Layer 11 of a small transformer language model trained on English Wikipedia (16 layers, counted from 0, width 128). Numbers have three digits each and are written without spaces.
In attention head 1, each number of a token's query is one row of weights dot the token's vector x. The head spreads its attention over the tokens so far by the softmax of query dot key.

Query weights of the head. A number n stands for (n - 500) times 0.00071.
q0: 393475612541510424593608539472496501431566452712318454511554466535565603607384431622520548543383377338475598406508609588553370649520578500580481462538625492351476498468435420701512427534544389581561538331462627601513549680350413413443495487370450356529433426389486450602380565511482514518408486467529499461439570531672510508444652649524557654440704459403402353442515443369538606621615
q1: 612386566497600468511426485458467502409552547598760508399476514607425513492618653397531526490594399604386438601445615353389484378494499448573378528478542488564319459428553613478465591549466462391532414425414354572492498325440498571431407501556448375447392445596447542462489464405402635436439659485523471539524472441319461481384443580407391412373506532636509517415459547499580516492508
q2: 737590373475555397681441444398478453452696561437578456442568475624518337579579589526476599420586556548415485549629496572341510488503455496525595617440467504508561478623488606532443580601325553577484481465492419410605357362370590558755593659461474430592565448554557563480512640515383625559488547527385652511432570477431711365612459291494486491403536464499473545586485585506574448628477
q3: 349537521512502550528354529315356577387456397536546610512577412586395527526599425436563715349556551779348429603400457376293566351630494513513564508596445441456354289712604523131420515475503516755259551531435418503359523280554386625563465444500690457499403496583630403623586412402505603769460618453754501483613586463365539346435660566618575437471552565559493591515439516580646517379373
q4: 453380599401581572512341470485468602577604264559627530374498417420442502408522433486339406642588432591451414491496421477527608425591482521473272514512461541446434481543524422562545556564578613536404420595489460648469608307508490480486455456403519597472430631539400501353440356350454399421331466589582397443529405463419439556471557689562350491575434512441561351443446498493550474403466
q5: 597504512500531569506696468539448599510411613511471569449501609485647599502308518478554449529427405469549497363583508508441624527615522547567329342499571499437434479420500400567551612635566515363615502420559703423582619540503482439611355414629372540413597325691406503528322564424480450272400313356365280499552493431659377428552695732653500713551411293339444495430617445353568472417628
q6: 623475471603483549495653416622529589467512583410558399273391415432651327474508442533675438762512548662593577598630756585341384618645331455519280543760493680420432600405601450461392803499407569338388644485582355690777360657532407495444391414556473552454518302498472555452471406338545522544397416347582449558570440608549576415485375362375424311371269527653410686612554478792391659664289
q7: 657407513438507390624324578558332535429683409533880382476474674435450513596471441286482543546382388574612497402379391386427511384647387336692526509480602320567491451574617553365382592561403590666398336589555544527505516250516551414483480536607575648523577646563607544506508568469508521487522604338471600494400519322603627683566348431485402447458386626533352543558394670558442366579431
q8: 438458317557452482487483583462296331614385390362510675468728561702265421431603431321450752358604439263479591542407454666558642422305557331383638444667557367568620516658578614387490429610475608425618391496420405425133421225565530521570416523445733336510658687334756610453638461686576668510704791435421547499457643470264581603783414499327503284447547572620443678534400601603347371451710
q9: 390569590490663629531464436607668473605484519440598608497612474358521533470533445602678526550509587533331573567655625451625485413784558428609414492405504584606492389653405412421645421578382528375428626517477408674476458389458539609402478527508653362525524340525590296387645491498483481519535473565421397743495573449346344457306723369495557586556574547503433711443542639405691391398422
q10: 599487524345579414366421512413585407544516434530660505393581403588342579394557526208477476398479508436391330362541352582482297412553665471545609487409383306641544445604460496430718456625561652563526437427511524490397518376522572502505677277447496681529458560404684486625510700635810527343468352395607660508521494433313461491627421307596524423513499731405347428635357460406389448464513
q11: 520652498314554479516466473607591466352672365504411402625407413386453431536651463456499475701437594602572479352472294496511617464656568514524613533372435562514545507569295447449571412405419645666371462396547417404672457494571520530726514676556688320658406381560357434687521455469390382689585418488625426648629263512519536444474500418515661582442653590358678478463402618444474442395416
q12: 410328375318492505538528488423563713449449331477466471445519619340519539371593626625503320684522783594477453407528601327666549417560486613307434532540342841610572569540448337698531623396560400348394602644432388590708577853575378467573609478395609259569561343605347495308450498508275378536248558577323382412642478413584435291258505384450512655457398473632537455388317564576587490662735
q13: 576470537432676383602409442523370383472597561651614305704580551380542456280459601281691545578631367597550531575332510622486324331653601539468428499545264294505564592452719470310414446321403541536588556486351562539560506489600624346736579446667576659459651436513583543562378428370486427417314505325522548447559409565780513489384276674522376328586437320426564335362248539438314612443504
q14: 543446501668680777252675502639397588644577576832440392598322626311706430649425220701549872555275397660538335410409595739502461615629457969515454495450367621540371377151604452592469528577363438459561482446357916672566601542721367346397373418518386356452544296424218325512513529440348640507377303577352433696590272533711374377399749663747433568615571163424195237327801473453572682689751
q15: 602453662469466463384428528429652460610604627472583505374464586606383541591539582391421440297548571383487525614559448478390468460394718555560577524515547334504689660567546572424361448608424454668491502506534552597393327386578623621352526534373493475434694531472647653745602464770776668593676431320623644416387615633348680481759340590605466461409502469664513496517432419397500593511328
q16: 433503452516389570430613596333333486357508604513564594318381482481433519381542612381393359595323539370808466670511581586572682369650641569579337585595568479459445621586421428681468543558507483340509468497474741513575463613731407501501488559610679381454588211558332628829468255426594513554687453616418527804589476419611597482218508471627504546559387475409342299512469309515413645415558
q17: 415477431406607606618544695280503568303447553535302342476352660589558489590605462703688470636433601517468712669542396344535416750423836491408594324574567521395571609450656486579575577536700466331647450317501516575541602613477613737459260538433506477529438581340553339575187427709304121722470327437300426387361513574470486419429576581516324530585655404333387540575595525555600491365655
q18: 588495166486361260365437647400385557755510610294690538484489464771465412590506485415515662271575375592655208661700258464488357495520506391478727430650529582466455615518603535394511587542427590539417296539466550660161486385427593564537505494430416504320703312466627460439516639741522587348475493378833738400542471690180624628484434525509444465501305382558490626445560559500417593560755
q19: 348431625766571531722393616529528485474537700696538508692527368569481537667273550748455505863581634567489647197487305236610345574542760238575444506697478508526504471696692478684492432356648560443691425300340723459579607574415425652298325572587425640510537468649365471493422485500342532508360381536460469556418474448482277696361600478461674653427537410339609573361502589493721427584411
q20: 375581448715472429451415404434387670575452509586375317378488357395585524520701305596460626557519400598599250296603575468586541626442713518696423524571546472236789359347486563555433510513728446502529534415509653631617574448715492502480365546639487650483414656490534566499556681694461179366359358507482355337623385674669538324588439597609364557618375565387568693742439472485414555541559
q21: 473517511486327472620323539549693382517568528457533488475582530485524429513358570316616345341569549531677538516500431545976557589622444410557476709473774502528640527409641802700653338480434497543499351793370467484526649414272677385640415520451617594536402374446621609520399380503264538343504400694462472510273338398538486601634314422631524434438439697310487539578643424362618533807718
q22: 613501679492503541365548521572611435632437560493403487397530625485612393640172567478530515209472525471356494438586448574616555433530662571400470519414622478382412564343447457495560303383509436675516542379690711473636476547557539324501570640438370586513387634358676473464640655420754578543435405529540410562565558460586482528302457460611411453357532294728536431531345534428583492446601
q23: 625450601531644349588410590271515234408452465394435419558455537431483433679592641598369581536243668460429472566547526631579591536610420574653614605395391517265470322461438522405487682588690629503301342562594503473481695574377353508524473521571613566463426449591691565517676475554397442542420383600305415482640506541450518514454470405458577505573508370541385371745603446496578407766525
q24: 642323637487467527523478471351557602333657733446519591659515384573566480642536662438610535616383388525580422324387508581560264366249704566428568638423432590614462411566318467477239642411287443491453571449498550631391425627659569638533495547344403703548544501712603530678560650765571464515496588291605387497535454492437619363427395406417380461570378544481538464569456490488585661725404
q25: 356528509563744445327408459634422504493572498530564509277395601621448652371704426494522538132535425348531523486281472416430409372569536730382544423339662566529544502414548683443426506376407487579527506650440765452583574481636735441671378460490403484561685489651456429595549337534654606599354385356417645662365543565531456388641483353504416356523349606560488340511638564351565388379724
q26: 464564500552519626290583491488684599625434462573395463375350600375690703609679163577448535484560516595434492421370626495469573475505661580406495686529198655651494515437686516692447375501527533550758589511425651465495600573651697642330379508230499522490649679399421338574455622513620564437495561476464605590620363571603670368419600468620422489563427472600500217378577453504442670578431
q27: 193699438415442453582364483493338787557189545445606428526698512606507274649496591574434551495453361322597325397740356490498435476760569395686705648469517620442419641732446461762720380523555613177129373508593707385434640621533286520677741421551439351481336389490339460497545603343526616326519500719707383305384557659508305552364483237540545397450355626432553427645574486334524544583837
q28: 566567366661321612408455655590338301339440643488588618378606403582527433587514628204498499563254516501314474370534597487675290547422359549545411559638379660377471452382451201350399381421401324569600451290509355494478388401472469369523609446648330538325502554334466585550483412652519791375580415218641684285518435568523597566365381365472276471470530652443394491599607353495139551453460
q29: 356574343477342466483270493465235586487548538623581359623641451416488314378695547496678490634529473581557470448370414287526368406634556640487630564573527294373444627524587362419459485449496645521629471499415420345530628612259557532546381358413365574690501475295523586393338684498652472505422469541380518631590552416466519353533319759518454369410327495649537454457672555534509466404612
q30: 477543421578687429374504535455444579500481519422411506410375548783510552678370434570459335482352483418480604606479416457639466396332400543394362672322261441623575541485450426596240448299603297648505572442485601620563509371447585555766396498378715495599565476439522554595480595458697480557392401620352591565590508437481341439457562435550399654574526294313587574372580516559328362499680
q31: 376608367352738321543362339451418281164495478412239637566665450570604396548474586667432469306458669397571618517594462297830487291300430291434571476641407630663445407552592296556586486488323601360617495509590468376353499705371284543688534286527675419552366370559680475246445446414390649552729616549316437650501455388318512581566593534499788685417583549490544627537540550444461761581370

Each question shows a short text with each token's key, already scaled and adjusted for position as the last token sees it. A number n stands for (n - 500) times 0.0036.

Then comes the last token's vector x. A number n stands for (n - 500) times 0.0098.

0 "a": 687506479421562428458583530599535598550494345218609442682449445445621524565550535413454447533404
1 "th": 611664582460576463413550485631546583502491340203569388664506422418598484530533522416474398504383
2 "le": 440674607539649543458529530503542562547477371214575424673469475464621488577569576403506448478345
3 "t": 325535584549580574479540522528563568459458439260528459591479457423595477548510537344530446536347
4 "es ": 429482431554578527444450446502516571567459382218524483570552423467566530566570418467529443518509
5 "h": 521360530584555607429488467617498595517396443273564407633500455488596510601575440420502447511424
6 "av": 616444461574558589546471437630507565522473400263574382589574478434557532508545515426501445462440
7 "e ": 503498434487531561582426414589411564613389352255520420536588445535499577581450397545519448477460
8 "to ": 536551471394488574577409373613391615648420388175522392653568415426542517628485451505580519500508
x: 537710485279443481544504555564347652532490614533526545554497427610710376459330653713515622661487485613438279481546418449622412546435448588444476386447614511612345435515464351512475553528456498498376511506659262440517592628518468458382728407548369614502364509383554508669512466514415431515484357454701547698520494479550499419362656577513399583548365662385644403359640509425611536475558
Which token does the last token look at most? 8 "to "

0 "0": 721477590404583428454516518552612633493396262125610425685576447440511521648540456366524333471447
1 "\n\n": 553560525523557502448617455497547612449379337103536504553545432468525482572580435537549426461558
2 "The ": 526603524580561468414470482605470610492407400158508441607530483478546472609575481453565436499551
3 "D": 258629534602607532418490459659492613468457327150548433703473453446574493627599499389461456462430
4 "en": 332400519581575558439531459554551592500446372275551428607486448459582513503594516465455449490399
5 "is ": 468326386484560616440448431547510598564425360188577497624533426482563508611641580435468510456479
6 "f": 680395466578533658397484407610516634492425453222576373703511381424598544632585458448506418484432
7 "am": 602588429569434600400514487548458620476460395239547434664546446499603480513542511495541419523475
8 "il": 467682379414469557475482411534546579504451411175555416633438388469577493477448502376511397469437
x: 392555377466435504399623685497630617414343343549556448459666394279541534551441207429590580700580533652434506579354450486451429575598608547470427527506435632795330582297673484452469374517503587472447446445473614503536533448357546302473380412690451520654436537635371468643339502471529402520425497508405449534464573470643264534467388448606533446447595440290298557547550459429393527494595
Which token does the last token look at most? 5 "is "

0 "| ": 684418645464597451442585480588544678401379228067564440638602439457560458626570439448532407404512
1 "1": 672631599496638476489569528604572606472386306157561468662553429490526509647545526396500367487478
2 "2 ": 540730589656649539385518470556497674487384277124634441677538376471518482569578520327501378511453
3 "k": 302585545529601640450608460555561638478452345200665454648590446458572509624620464426585404572411
4 "m ": 389495420582530632444537466525513637502383369133494442536498434425546488586523444464516453542351
5 "| ": 466308430589573655402514446561533636455362351108555414699563469452545444630578379409493468469441
6 "3": 699354397517510660404478473578560567495376366127630429715567469505542472618571514367486390472408
7 "7": 702595384458476598426435478585540572446354325118657455703580487531530526605547496401487460490417
8 ":": 528646489374440548462498453525519660475443377219502510640567470485556527569482449422529456489443
x: 425328498584529554527608517665618521424339545652536510498621354568424404609621427442462528607347472541639518366531507518509420525476418483523390425435516516524486492548629422552566573372412463390369606362587326509488492301553148366506563450680573547588401575529423262476592399624648432369693473534466458463496365632462437388545568433671489694512665656426502493565461334477301455242568
Which token does the last token look at most? 4 "m "

0 "|---|---": 588460532461550434504514542544476590520388393287521440625544466473578483633485447482432526458495
1 "|---|---": 581552548486569455501514537549470588525389399285522441625545467473578484633485447482432526458495
2 "|---|---": 500596548515580481498514530553463585530390404282523441625546467473578484634485447482432526458495
3 "|": 327556532559597562472532459488507670521445270102522429723547476432576506609533458435512426442556
4 "\n": 486476480537526541395577425459458680472367366142535540599492389445535530569521428540499499435589
5 "| ": 497384405543511569386527432527476650452352358137565451617543480444539438564560439485550392401553
6 "1 ": 583387407485470634387474448512472649490409409165583427624474432429544427552554470413517408414545
7 "| ": 669553403423496631386447427553428689471353320069570422625606464446550415625594464443569396383499
8 "M": 556683490363455593414470369552435616457462335111569467656550484526578490643569537429497414453477
x: 479489492581537473571759446507552527594507636494035389553483449613408608617561477709502677500400573480571544456390494515623451511555605398383263338305532425542391532477554577424475483628556443434475466613603352525484517424474436364470462530600607561551589362469540600629490551444418611474449472476526422584461500410754366486362557495515303468597530695489542589523542307413601500449548
Which token does the last token look at most? 7 "| "

0 "tr": 635463563467590458540525548592501625456468327144584451646531427423643549565458506372591450507462
1 "y ": 601548576561565431405479461532526551520467381203518459595558422464591531571582446447516431483495
2 "Ch": 469708585500671451420555409601572590489497356198562410648521407475649444587649492393471503458396
3 "am": 350546579481558498468544491577536586439444452310532416633546506437615502500580548388509470465445
4 "p": 362409537565562528483505469585527512525447407304537448585462474422516503512556501435535462496468
5 "ion": 468423489565509526507463435522564508552518521470476423609535487477524409404559522408588398478468
6 "sh": 596463466495505513461525436524526534505468494315508391596468506440595505572536537408620474423468
7 "ip": 664594414453478547484490439533546549533501411214540451669508472406556529507546510364553373439469
8 "s ": 528588498405475630470451448469501585538475427201504457641567423461593582571569415444563405509498
x: 420608441476483461633379605538365405486443615491304545491510352526425445478523558623481576623536534566606518437585400454581496575501467310447546477605481524652417523814429462539756410625420543342392387480533381428507560588466424339478432512638512530585287500544381430391516512493264336521539606520488419591564393473367329498438400484443606664444641844384423514534557451511563496537400
Which two tokens does the last token look at most, in order? 1 "y ", 0 "tr"

0 "th": 713490530450548468417569513629563608492450340195574440679518450391592530579552479389479447544437
1 "on ": 568515596583562429396471436593517616561439349214546456552586364499543495589570460426511439481528
2 "| ": 513673573592647457437522466615517679455357275145518483648626450444545507614566402441529396385509
3 "1": 343598538588624531470540506627563584478368356196555470648575462490510518616538523407492365457479
4 ":": 411441488584541557497532521523544634444478401274460503533546467498492517512527485408550438474440
5 "0": 510346419614573573502510486541601509485373390219572423651554504505453437626521450384530447412493
6 "6": 689388368542554562476481528567529542471416320137570446676550523486483478611500530391479453459420
7 ":": 649593412392481529499533452505570613454428382260485530629570461483540522578472474391532432488465
8 "0": 510686396396465580524496466541624542513386427250585415657577487514521480664559464373570450422517
x: 533498535452355601528599644585490648505568461498462654496644399350331488400364591510444433429348328611509476231425463499442518424499560440576476710383468457634361504550410327795462487498298521406438494501461553482551696405538221495540457620515568472551602425516497400449687399276607596541494560563480447429598325379696369417539647409472371596483500565478617548420578513613644533482563
Which token does the last token look at most? 1 "on "

0 "ation ": 604440595500546431406521457553561581528453366195538452596534401471583515582583424415539391489504
1 "| ": 661611593554606510428570446570596635457361279131538457647526454456546431602582412456519414421523
2 "W": 479719553565619548424539459602559584457451319134595402694480449546495470608565464401515411516517
3 "e": 431551547525577580479535517575488657512430330184565459588567485519558574570512511463519484541507
4 "igh": 432460479539494533483490495592511571457431429247505454568502492467489437442529533508598469511463
5 "t ": 444339358516548586419389460592471640552420331134562486638589472434592504615524452386518396405499
6 "| ": 627374367452491618386442434542510652494334331099543489632598497454531391610612410455541363431480
7 "E": 692584432477436606402493430535507589508452393087572454604492448466564422617585450385545402453401
8 "v": 529672426503346594447473437589496610522456361197588409607588441486569459542545514366581505559420
x: 409356645624445605613586590560273521397318356602567553560448512449738557548440477687574500532244534502497529306375434491594478451585458357510524398635615455517286570619520401329490411608567396339637559529630442355645651648524477512556456635383586420529426537431716465647502431513378473502421447504465330514570534409490648491462566488713317397344443400618586573483583384468652560412609
Which token does the last token look at most, and with what share of its attention? 5 "t ", with about 30%

0 "el ": 607443616503550415425532453566567561490439409198526457561519419459605503590628483432530428480472
1 "S": 646660572470611396467519486641514629457419385232523416713458442436602501625600471398447474395426
2 "h": 452756577489666497462575476619514588485462360254526384701485444480639494586621535383453491482446
3 "iv": 288562588553605490471520453649504566494500304214574391665531453443623546491567556427425439448394
4 "l": 329357531605623582446510436601478523509497344259604463702545421403640542574566518413464417530418
5 "y": 536299448618533562413505425582493549540515391249544424704530473485640502523583554408443415503422
6 "ak": 752423420561531579449528456572506600500516337262575408697511423435635505546563515431400405458434
7 "ov": 700657412481529610452506442545492564497480354268571414730513464440635529570551527425413384431427
8 " ": 561651521374439642466439462491521581511422427242556481612510452455646522580597465411447425455478
x: 474680589403475501644345513426382404389542575574249465542549341656480458431581605665499601534440558602589515344551451429663410514531456345434526545536445568655408460586462417585509521633417477436444406495515475359417449584335323428530399574610579487477280436673479533371487568490240428439452528530514395376525421446351242536502393441382628619567556787391532579503465482485485411480509
Which token does the last token look at most? 0 "el "

0 "or": 711487527402525465521546533584559614542434345247555462720527413394575519544480567394538428446410
1 "d ": 602538577585565443396487447551544581538444361227534479569550412473610515576567466437521435462512
2 "of ": 516596564582576487408471424603493590530434403184461403579535368503604526633537526411532445473508
3 "1": 331596546583654511475506462605562599484400369216519430669565444441573527594577533388460367438452
4 "4": 349395520611633552462459480580532582481455325228552431648603443473591579563528520378474406449432
5 ":": 510396414556522549487500481503540621458476413318458511603557486479543545554507470436498395497444
6 "4": 664420396557578605503467459559583540516398401251562433672588468517562503618562477373525388419482
7 "4 ": 645522366390543607475445473517453578531442399181536438679478440508555526588566494410495371503434
8 "m": 519670442443409554399520429518510619474402416156611429662569462469565475651556503417511361587394
x: 611390466653513612589670477493446466522404455501265340641618300451514387571484641573525828604385529556532473503381392515430408565456526444560464542372501412262420572629562556451487341503544530392311404556487504410489718460426282444570530420552636567446549446499478633368564662376455430405479432622519495570503463405514176574341488520611369406482733570460585422336490423493455471463587
Which token does the last token look at most? 5 ":"

0 "is ": 544482591471496441423451517625503624564369318208504483531609381529529569540501386463574434455512
1 "f": 582576521438604441443554519660506617529462404263564416633588413407537552640486454454501444495429
2 "am": 452564555431564526493574516533481595490464384315524466626552487480549482494505521477534432518503
3 "il": 378487582566521505502512454555561546531461396263552452572462426457533498477394490385513385482449
4 "y ": 466498416597620507453443473551535647557409381113499405596606439471512451602575447488570496476488
5 "h": 516365516561523586436496461584495570528436429280534427587500475502565497583558437402494451509440
6 "e": 559448439582514581475488498591480592545422406280528439531517508522574610541543489395527476453460
7 "ad": 638568394501453592488423449590480623568481388203542420641569457428624469552477461438513410437369
8 "ed ": 502543475459510566494439458575431659589469398141460465597597385489604488547466416451510515484470
x: 510645544490491575484557495395305459380510512398550548586584526459564540553544682548433638675479536528600529514537470512596565543621597316514556461429499516515421617476701376413623586749474563435587620490524370541637466568557658400422637428636539506685390590527602579741470344344299310515534377532317564640524361510417302584602412354552575616337696695391432510575546512507537607500503
Which token does the last token look at most, and with what share of its attention? 0 "is ", with about 70%

0 "e": 678485547400564447506488576597526616529486369236520436635493424436612553528549559404508392488391
1 ", ": 552521580553552437418479505634490635504449354184528457563618423550537558549549477433488437483546
2 "as ": 514505547549485490378425500637450685569391339223541400559604405546474508547461437528531401500535
3 "w": 450542552550625544459475507656496561522478400256582447630592492527538538522479483432517396491496
4 "it": 482465548517551511470491515583485598535509414252557452572595508421531508525495456464566500468433
5 "n": 515456515560516528484460495605548566553381481384549436566522509480463526519495445470417500516486
6 "es": 588450453524481512511531498589499600550475390293495443564512475457568571480438456405579487481478
7 "s": 548601438555530567494502471565553553526432431278497457559519453417523471535487524422576498481415
8 "ed ": 501537447437529601527431451599410668609485359126485429598603375505562477574471408486489494472533
x: 542561578496453560373430478354291406442614563479449685517592444424571499603455596721352580585450563576623592577515531452623420544577574357678569464459518581472391645425715308544613563735515507404505550552462348495452395620566602483438598422751476441682387555381500567622428441308376418417569393632437458663530478490411412492505574402477531563255651756407443551526514617532512579531457
Which two tokens does the last token look at most, in order? 2 "as ", 8 "ed "

0 "| ": 684418645464597451442585480588544678401379228067564440638602439457560458626570439448532407404512
1 "6 ": 729596651584655487400563481589490662482385264116607461702518379478521463614589520328500402520462
2 "| ": 492751604626642512432553482614509735429383212100574447686655432432554437658569441406527425418453
3 "8 ": 298674459686619572382511423604480658503398234124629499680565393465543470604607506329488420509454
4 "| ": 247379420643616619430525441611483727458394213112583478691674443413566453674586449390513434442436
5 "1": 468239395548549635438526426615539627509387281180599494682605439456541510638558534374472422507457
6 "8 ": 676309325427487644418420405548472649491364271134622501685567401487538484574599518336465427535444
7 "|": 662581453448463586456495460488461681511436314179541476719628481435566476621522465420495467478531
8 "\n": 493545491455451524379480450422438674495351400129538555606502394469560531564512420528501505446585
x: 465636578635486497574565478602517453491601576481448355501579370483531436526572419567545627451518485590576500376412474486479458509658550433412444367582707634470517505519521450443580521582343635510397472486655500579455653562588485472447317491612505654553375322463452636455396511422453482410571231407487461290358359515520234478476521524625441585486404881418424544640536427410583585612348
Which two tokens does the last token look at most, in order? 0 "| ", 4 "| "

0 "| ": 684418645464597451442585480588544678401379228067564440638602439457560458626570439448532407404512
1 "2": 690635602504611490474549511608548563493407320173590480636537406493548474593538548358482383459478
2 "9": 463731614546620506448516552560569580438411260147627483642579452511496550614532548379506383496436
3 ":": 368568507624570551497540496534574652465452326231500518597579439468529545554487471415535442484458
4 "0": 358392498653593548499486483561624510486375388231580406661539481515511495670555445386564455434521
5 "3": 515261402628568560465490535520565535465437319149582422697558524505513499636522534400499425442419
6 ".": 708397364484501529529464489582570592468426379201566479732558464506573483642485496434491402480528
7 "9": 730635390443529579493442439553625566492439357187571477651571431494569519668592480383510413463525
8 "2 ": 582707449322420592470430476503510628520364401153548421707446423466621496564603440407511420493504
x: 381573526434386576567467634517480426514477455594453481613713346503485388360627521555560613539485441566441436232491512487522552478544463493473527537516406556587210402531381427639671341547536609550536399547580404421325565588415327383585450430647556502602286268662480521353531558394390465454662529532526368372550459238544458600475669493599524495496596700410413488655483537394519492379479
Which token does the last token look at most? 0 "| "

0 "ay": 688502528418555419472522507615540566533452333253592460664593400426575491542542507410448372507431
1 "ers": 593640591464572446443514497532536610500459355275560453674507447407573472527525547434454405461348
2 ". ": 496548520528575461458535470580484637483390360146552487559597413507531463559536415502477402472604
3 "J": 335601525549608517446521444648497626521476313150586450644531431488569528599571484397467473493530
4 "e": 345414494589542604471472502657442653477482348285564450671585428472558546508564563423454403547473
5 "an ": 451358370489570607464447393594540563562358365220611481603537419470563497547614552446497473482548
6 "I": 664407380536548606462436416639503620508477401228508404660491472515615472556628425445450427432482
7 "I": 654592419477544595477445405550515574501454365278505465663537520501542455487621429421476416430507
8 " ": 569601504364483669533415424534466604499365422239532483658525473482540558544616469463518404485528
x: 358653455400568398489428532567487427549472515442268493459551389554512396445600555769489468687531510578404620323453554446735522574416303518407467536574409445523406394511539426637505565545537427459520453548523505488492601569389397534527498482604528447514242344644526502326424485465293568561472746546502292400436446432505421444496359565511472746490458822295543476468565501532453487429500
Which token does the last token look at most, and with what share of its attention? 2 ". ", with about 90%

0 "e": 678485547400564447506488576597526616529486369236520436635493424436612553528549559404508392488391
1 ", ": 552521580553552437418479505634490635504449354184528457563618423550537558549549477433488437483546
2 "Ar": 480696586548620473463511488649468653494452318175536463640545481438603463592607529377492435425466
3 "n": 321603562522585527444519446602565579491403395247553442613542471412653502564554557407437463462468
4 "ol": 323365502585572587470543460574559554437461387302521422657449454418596563572530539410505490422407
5 "d ": 457338356501589616451448407552548584561376356181594464614544414448594482583629560426513444458515
6 "A": 685391388544578630454477421612495623509450376170538413697473460446612490597639460445473446437466
7 "u": 636569430497505571451466437509489606509519447272638493662479417426575531567592603402491417528474
8 "str": 557671507406433563478462413474500539468465366323547500622541451447575502529541552377528528476430
x: 527481405631557474460498531471526617491369313498241481500392563576463713417619463506635349540482314488544287335410499592653439583496495621339396225387541424555416502594555411455407492372575404589465546413348407504541698441431444342583521513551564514713370564627298443407598576642325540564426293578478481458592501577512540549460460490586477625561585451374585545358561454416593679435462
Which token does the last token look at most? 6 "A"

0 "t": 689482566481566493520543518620530588475467385197568464643553404414623512560518484373557363522431
1 "on": 587640586446534487504498508560550566489478455293526398597471434460629494476513531376513374474386
2 ", ": 522545540612584461409454484632475632499452375189526447549607427553547559568554472426492448481543
3 "C": 296605515601643470420514428637433648439515310149533470662527446420618480607587511360509428407421
4 "al": 261379540562637585459520452632470627495459357230523413671531458442627568621606593303477481533458
5 "i": 481312427572581590472498475613503560441509380307587492685541454435627475564535528447494395494502
6 "for": 686378392483461632470481451597556633454452355243554501675526466417663523554542531412541446454463
7 "n": 645555435479490439542439424520547556568505385393569455559496515499600537482499469424470497462492
8 "ia ": 571629527366452624500407441538489587529409449218523479599527432477630546606579507378483408467540
x: 455634568383500492572370520406325496411572608500291437600515408557441447374504566566506666700504640562683562309543377419637462514450337536435510648552473580653407318590639233507424588611446485488546365495470475359487455585404350409526417450550515475567311453639415700401512511395345482493517573530509385440501415443373318443526524569408556529526538756354587592645524397491543525456531
Which token does the last token look at most, and with what share of its attention? 2 ", ", with about 100%

0 "af": 705512517428533465527520517574557537544452336260598470660522438422546562567529546487533422450443
1 "ter ": 490444572535525426417405476653477631603395331260533416516663417511512504557439406481507450435561
2 "the": 497520575449625466461472530641521557494383428304508475541565501438554565543493470433540430487509
3 "ir ": 482528503590581473446423462594436569529407415212462413584547483462578493595563480520558498424486
4 "ti": 387477561567590578438512483649484495585372481234517405646508521514547508559603504409549430433444
5 "m": 524462535537569487530488499617513541472470433347531390547591567426520584444510560478463438482492
6 "e": 624451410556561565519509458522487567551530401284506430646581490410550499545501541396502381452381
7 ", ": 478490495516600575513457419596403627560426399210516460540661421536488532520492410448531447462590
8 "as ": 509493479461536497532383410619368632603402377209548431558610410558459532527454417529544401490563
x: 489675414415537516523421398505420560578611720724340322485515512411565516481569420744483511492593656391677514564515647520547272503622428466432523464518600524498339531495421454419699463399517420380250541686405410516660576491420457461513608398527398506433474423400458633543423454314537693436360716435448380631430417519574537671457460606530382615285604675429473525387566555557532523522646
Which token does the last token look at most, and with what share of its attention? 8 "as ", with about 70%

0 "| ": 684418645464597451442585480588544678401379228067564440638602439457560458626570439448532407404512
1 "5": 695634600505635458462540540589566578469413281161599492691583468503518494618541487362500388479449
2 "1": 459727638550595516445535529558588576462404243160628470654588481507509549604531537400480394481450
3 "st ": 411638428675573574403474501516525674462425299116643518590575473497568479665511470429546419527415
4 "| ": 294407429621589593447529454583533702470336287121551460682611467446584472632583397418492475416472
5 "1": 477292440571548624455538464596555601511343372171561462656559431466536495626544507397475382487451
6 "2 ": 639323333457482654428432446545460631534338322113624466683544413470486468577595500342494404539438
7 "k": 685581456500378614401533444521513642500441381203670477641597453451556506623619467426597415586401
8 "m ": 583577513385381561451487458506464616533391402146496469540512434430540480585521429462519458553351
x: 459482641526418421584504589396492385511437508573494430621628532483401421581516551532599729507377439484565490387675583587605530607532427424594450465495559441337397420429379474376594524672577671422530553399570402451413609447219462390582395455438509423393357349431474363514607359432271379555525231456557581649508268548520399589521522404519616434450692706432534431461457510386444557380316
Which token does the last token look at most? 0 "| "

0 "W": 695456572495585426430542453625541635468490291177623413707503460506532504622578496423457437508502
1 "or": 637622567462595478445562475566537621464413327216554479673502466448574500590541558421497516474443
2 "l": 488671544510619486504517506589567566551391325240560478664532431384554562563514488470582453507465
3 "d ": 391639438615626560405498494555542606512463358218524512628609504390570481588603537433537420425469
4 "Ch": 324380534566622586411535397543576588523494372197582390617521405457635445579665498395512505476364
5 "am": 520374562545537524470536488556518569444429485346531427607528521441596511517572532392527488485445
6 "p": 638410463557525559478498451562537510521452438305534439578452475419516506512569496431546470496467
7 "ion": 582503441521486523520473439494555520542526530481468417613520491480531415401558529406602409485468
8 "sh": 497597498471493504455509443499525530513464503310514388585465513449586506566537530410624488430471
x: 477680337413492573671445650563539477329428528745596412539540381578498530448496675642513535592448420589401338385574460492276456455632472520416417385583457381545442480587459547398440578571481560444532368511427459289443529514431525353268540558698492499452536266510370427461438597611571346463482667490516586694485496366540430466451646654470481525542629427414438465427536331480583452839692
Which token does the last token look at most, and with what share of its attention? 3 "d ", with about 20%

0 "B": 724450531498566389471582440625554621447506309179552441668525427422555531622561510393473434462446
1 "ag": 650679513502584451458552532652517582481549371259576452657556365462617515489598548434438477462468
2 " ": 491708569614681462370495444587571620504372301108588418680573415457615465602642510424483380460479
3 "ov": 356554573576628479436467505581465589457460428281599320630522433478570497643589471418533360409422
4 "er ": 414437447641592521456416379595490672556404351141571381603544355479557441692521442354556427479509
5 "b": 483326507557621640489536452545507605456513385189539429592583406387556591624515472382546366500400
6 "ar": 599460462600494577499477495615515621534519396247534410563611456486565477466467543458461482492423
7 "===": 530517439498497599498484512455481631489447415247490492649558503496501471587497481480451450521553
8 "\n": 501548491493492583398499428543418616516373409069538535561567396483510475580542422508513450488606
x: 525726540640516537464474457536515441386579556559460437429517442559525330521598380592525665574544432570496502506410450455547434551642521511413477610590583430439515606598609458568569458528410535414406406580618410551488622514594571516529418519651543584493522332325469576541324503426221547510560303411369475251335393621688332469540474523489436404473373871433476578554641505457619472515558
Which token does the last token look at most? 8 "\n"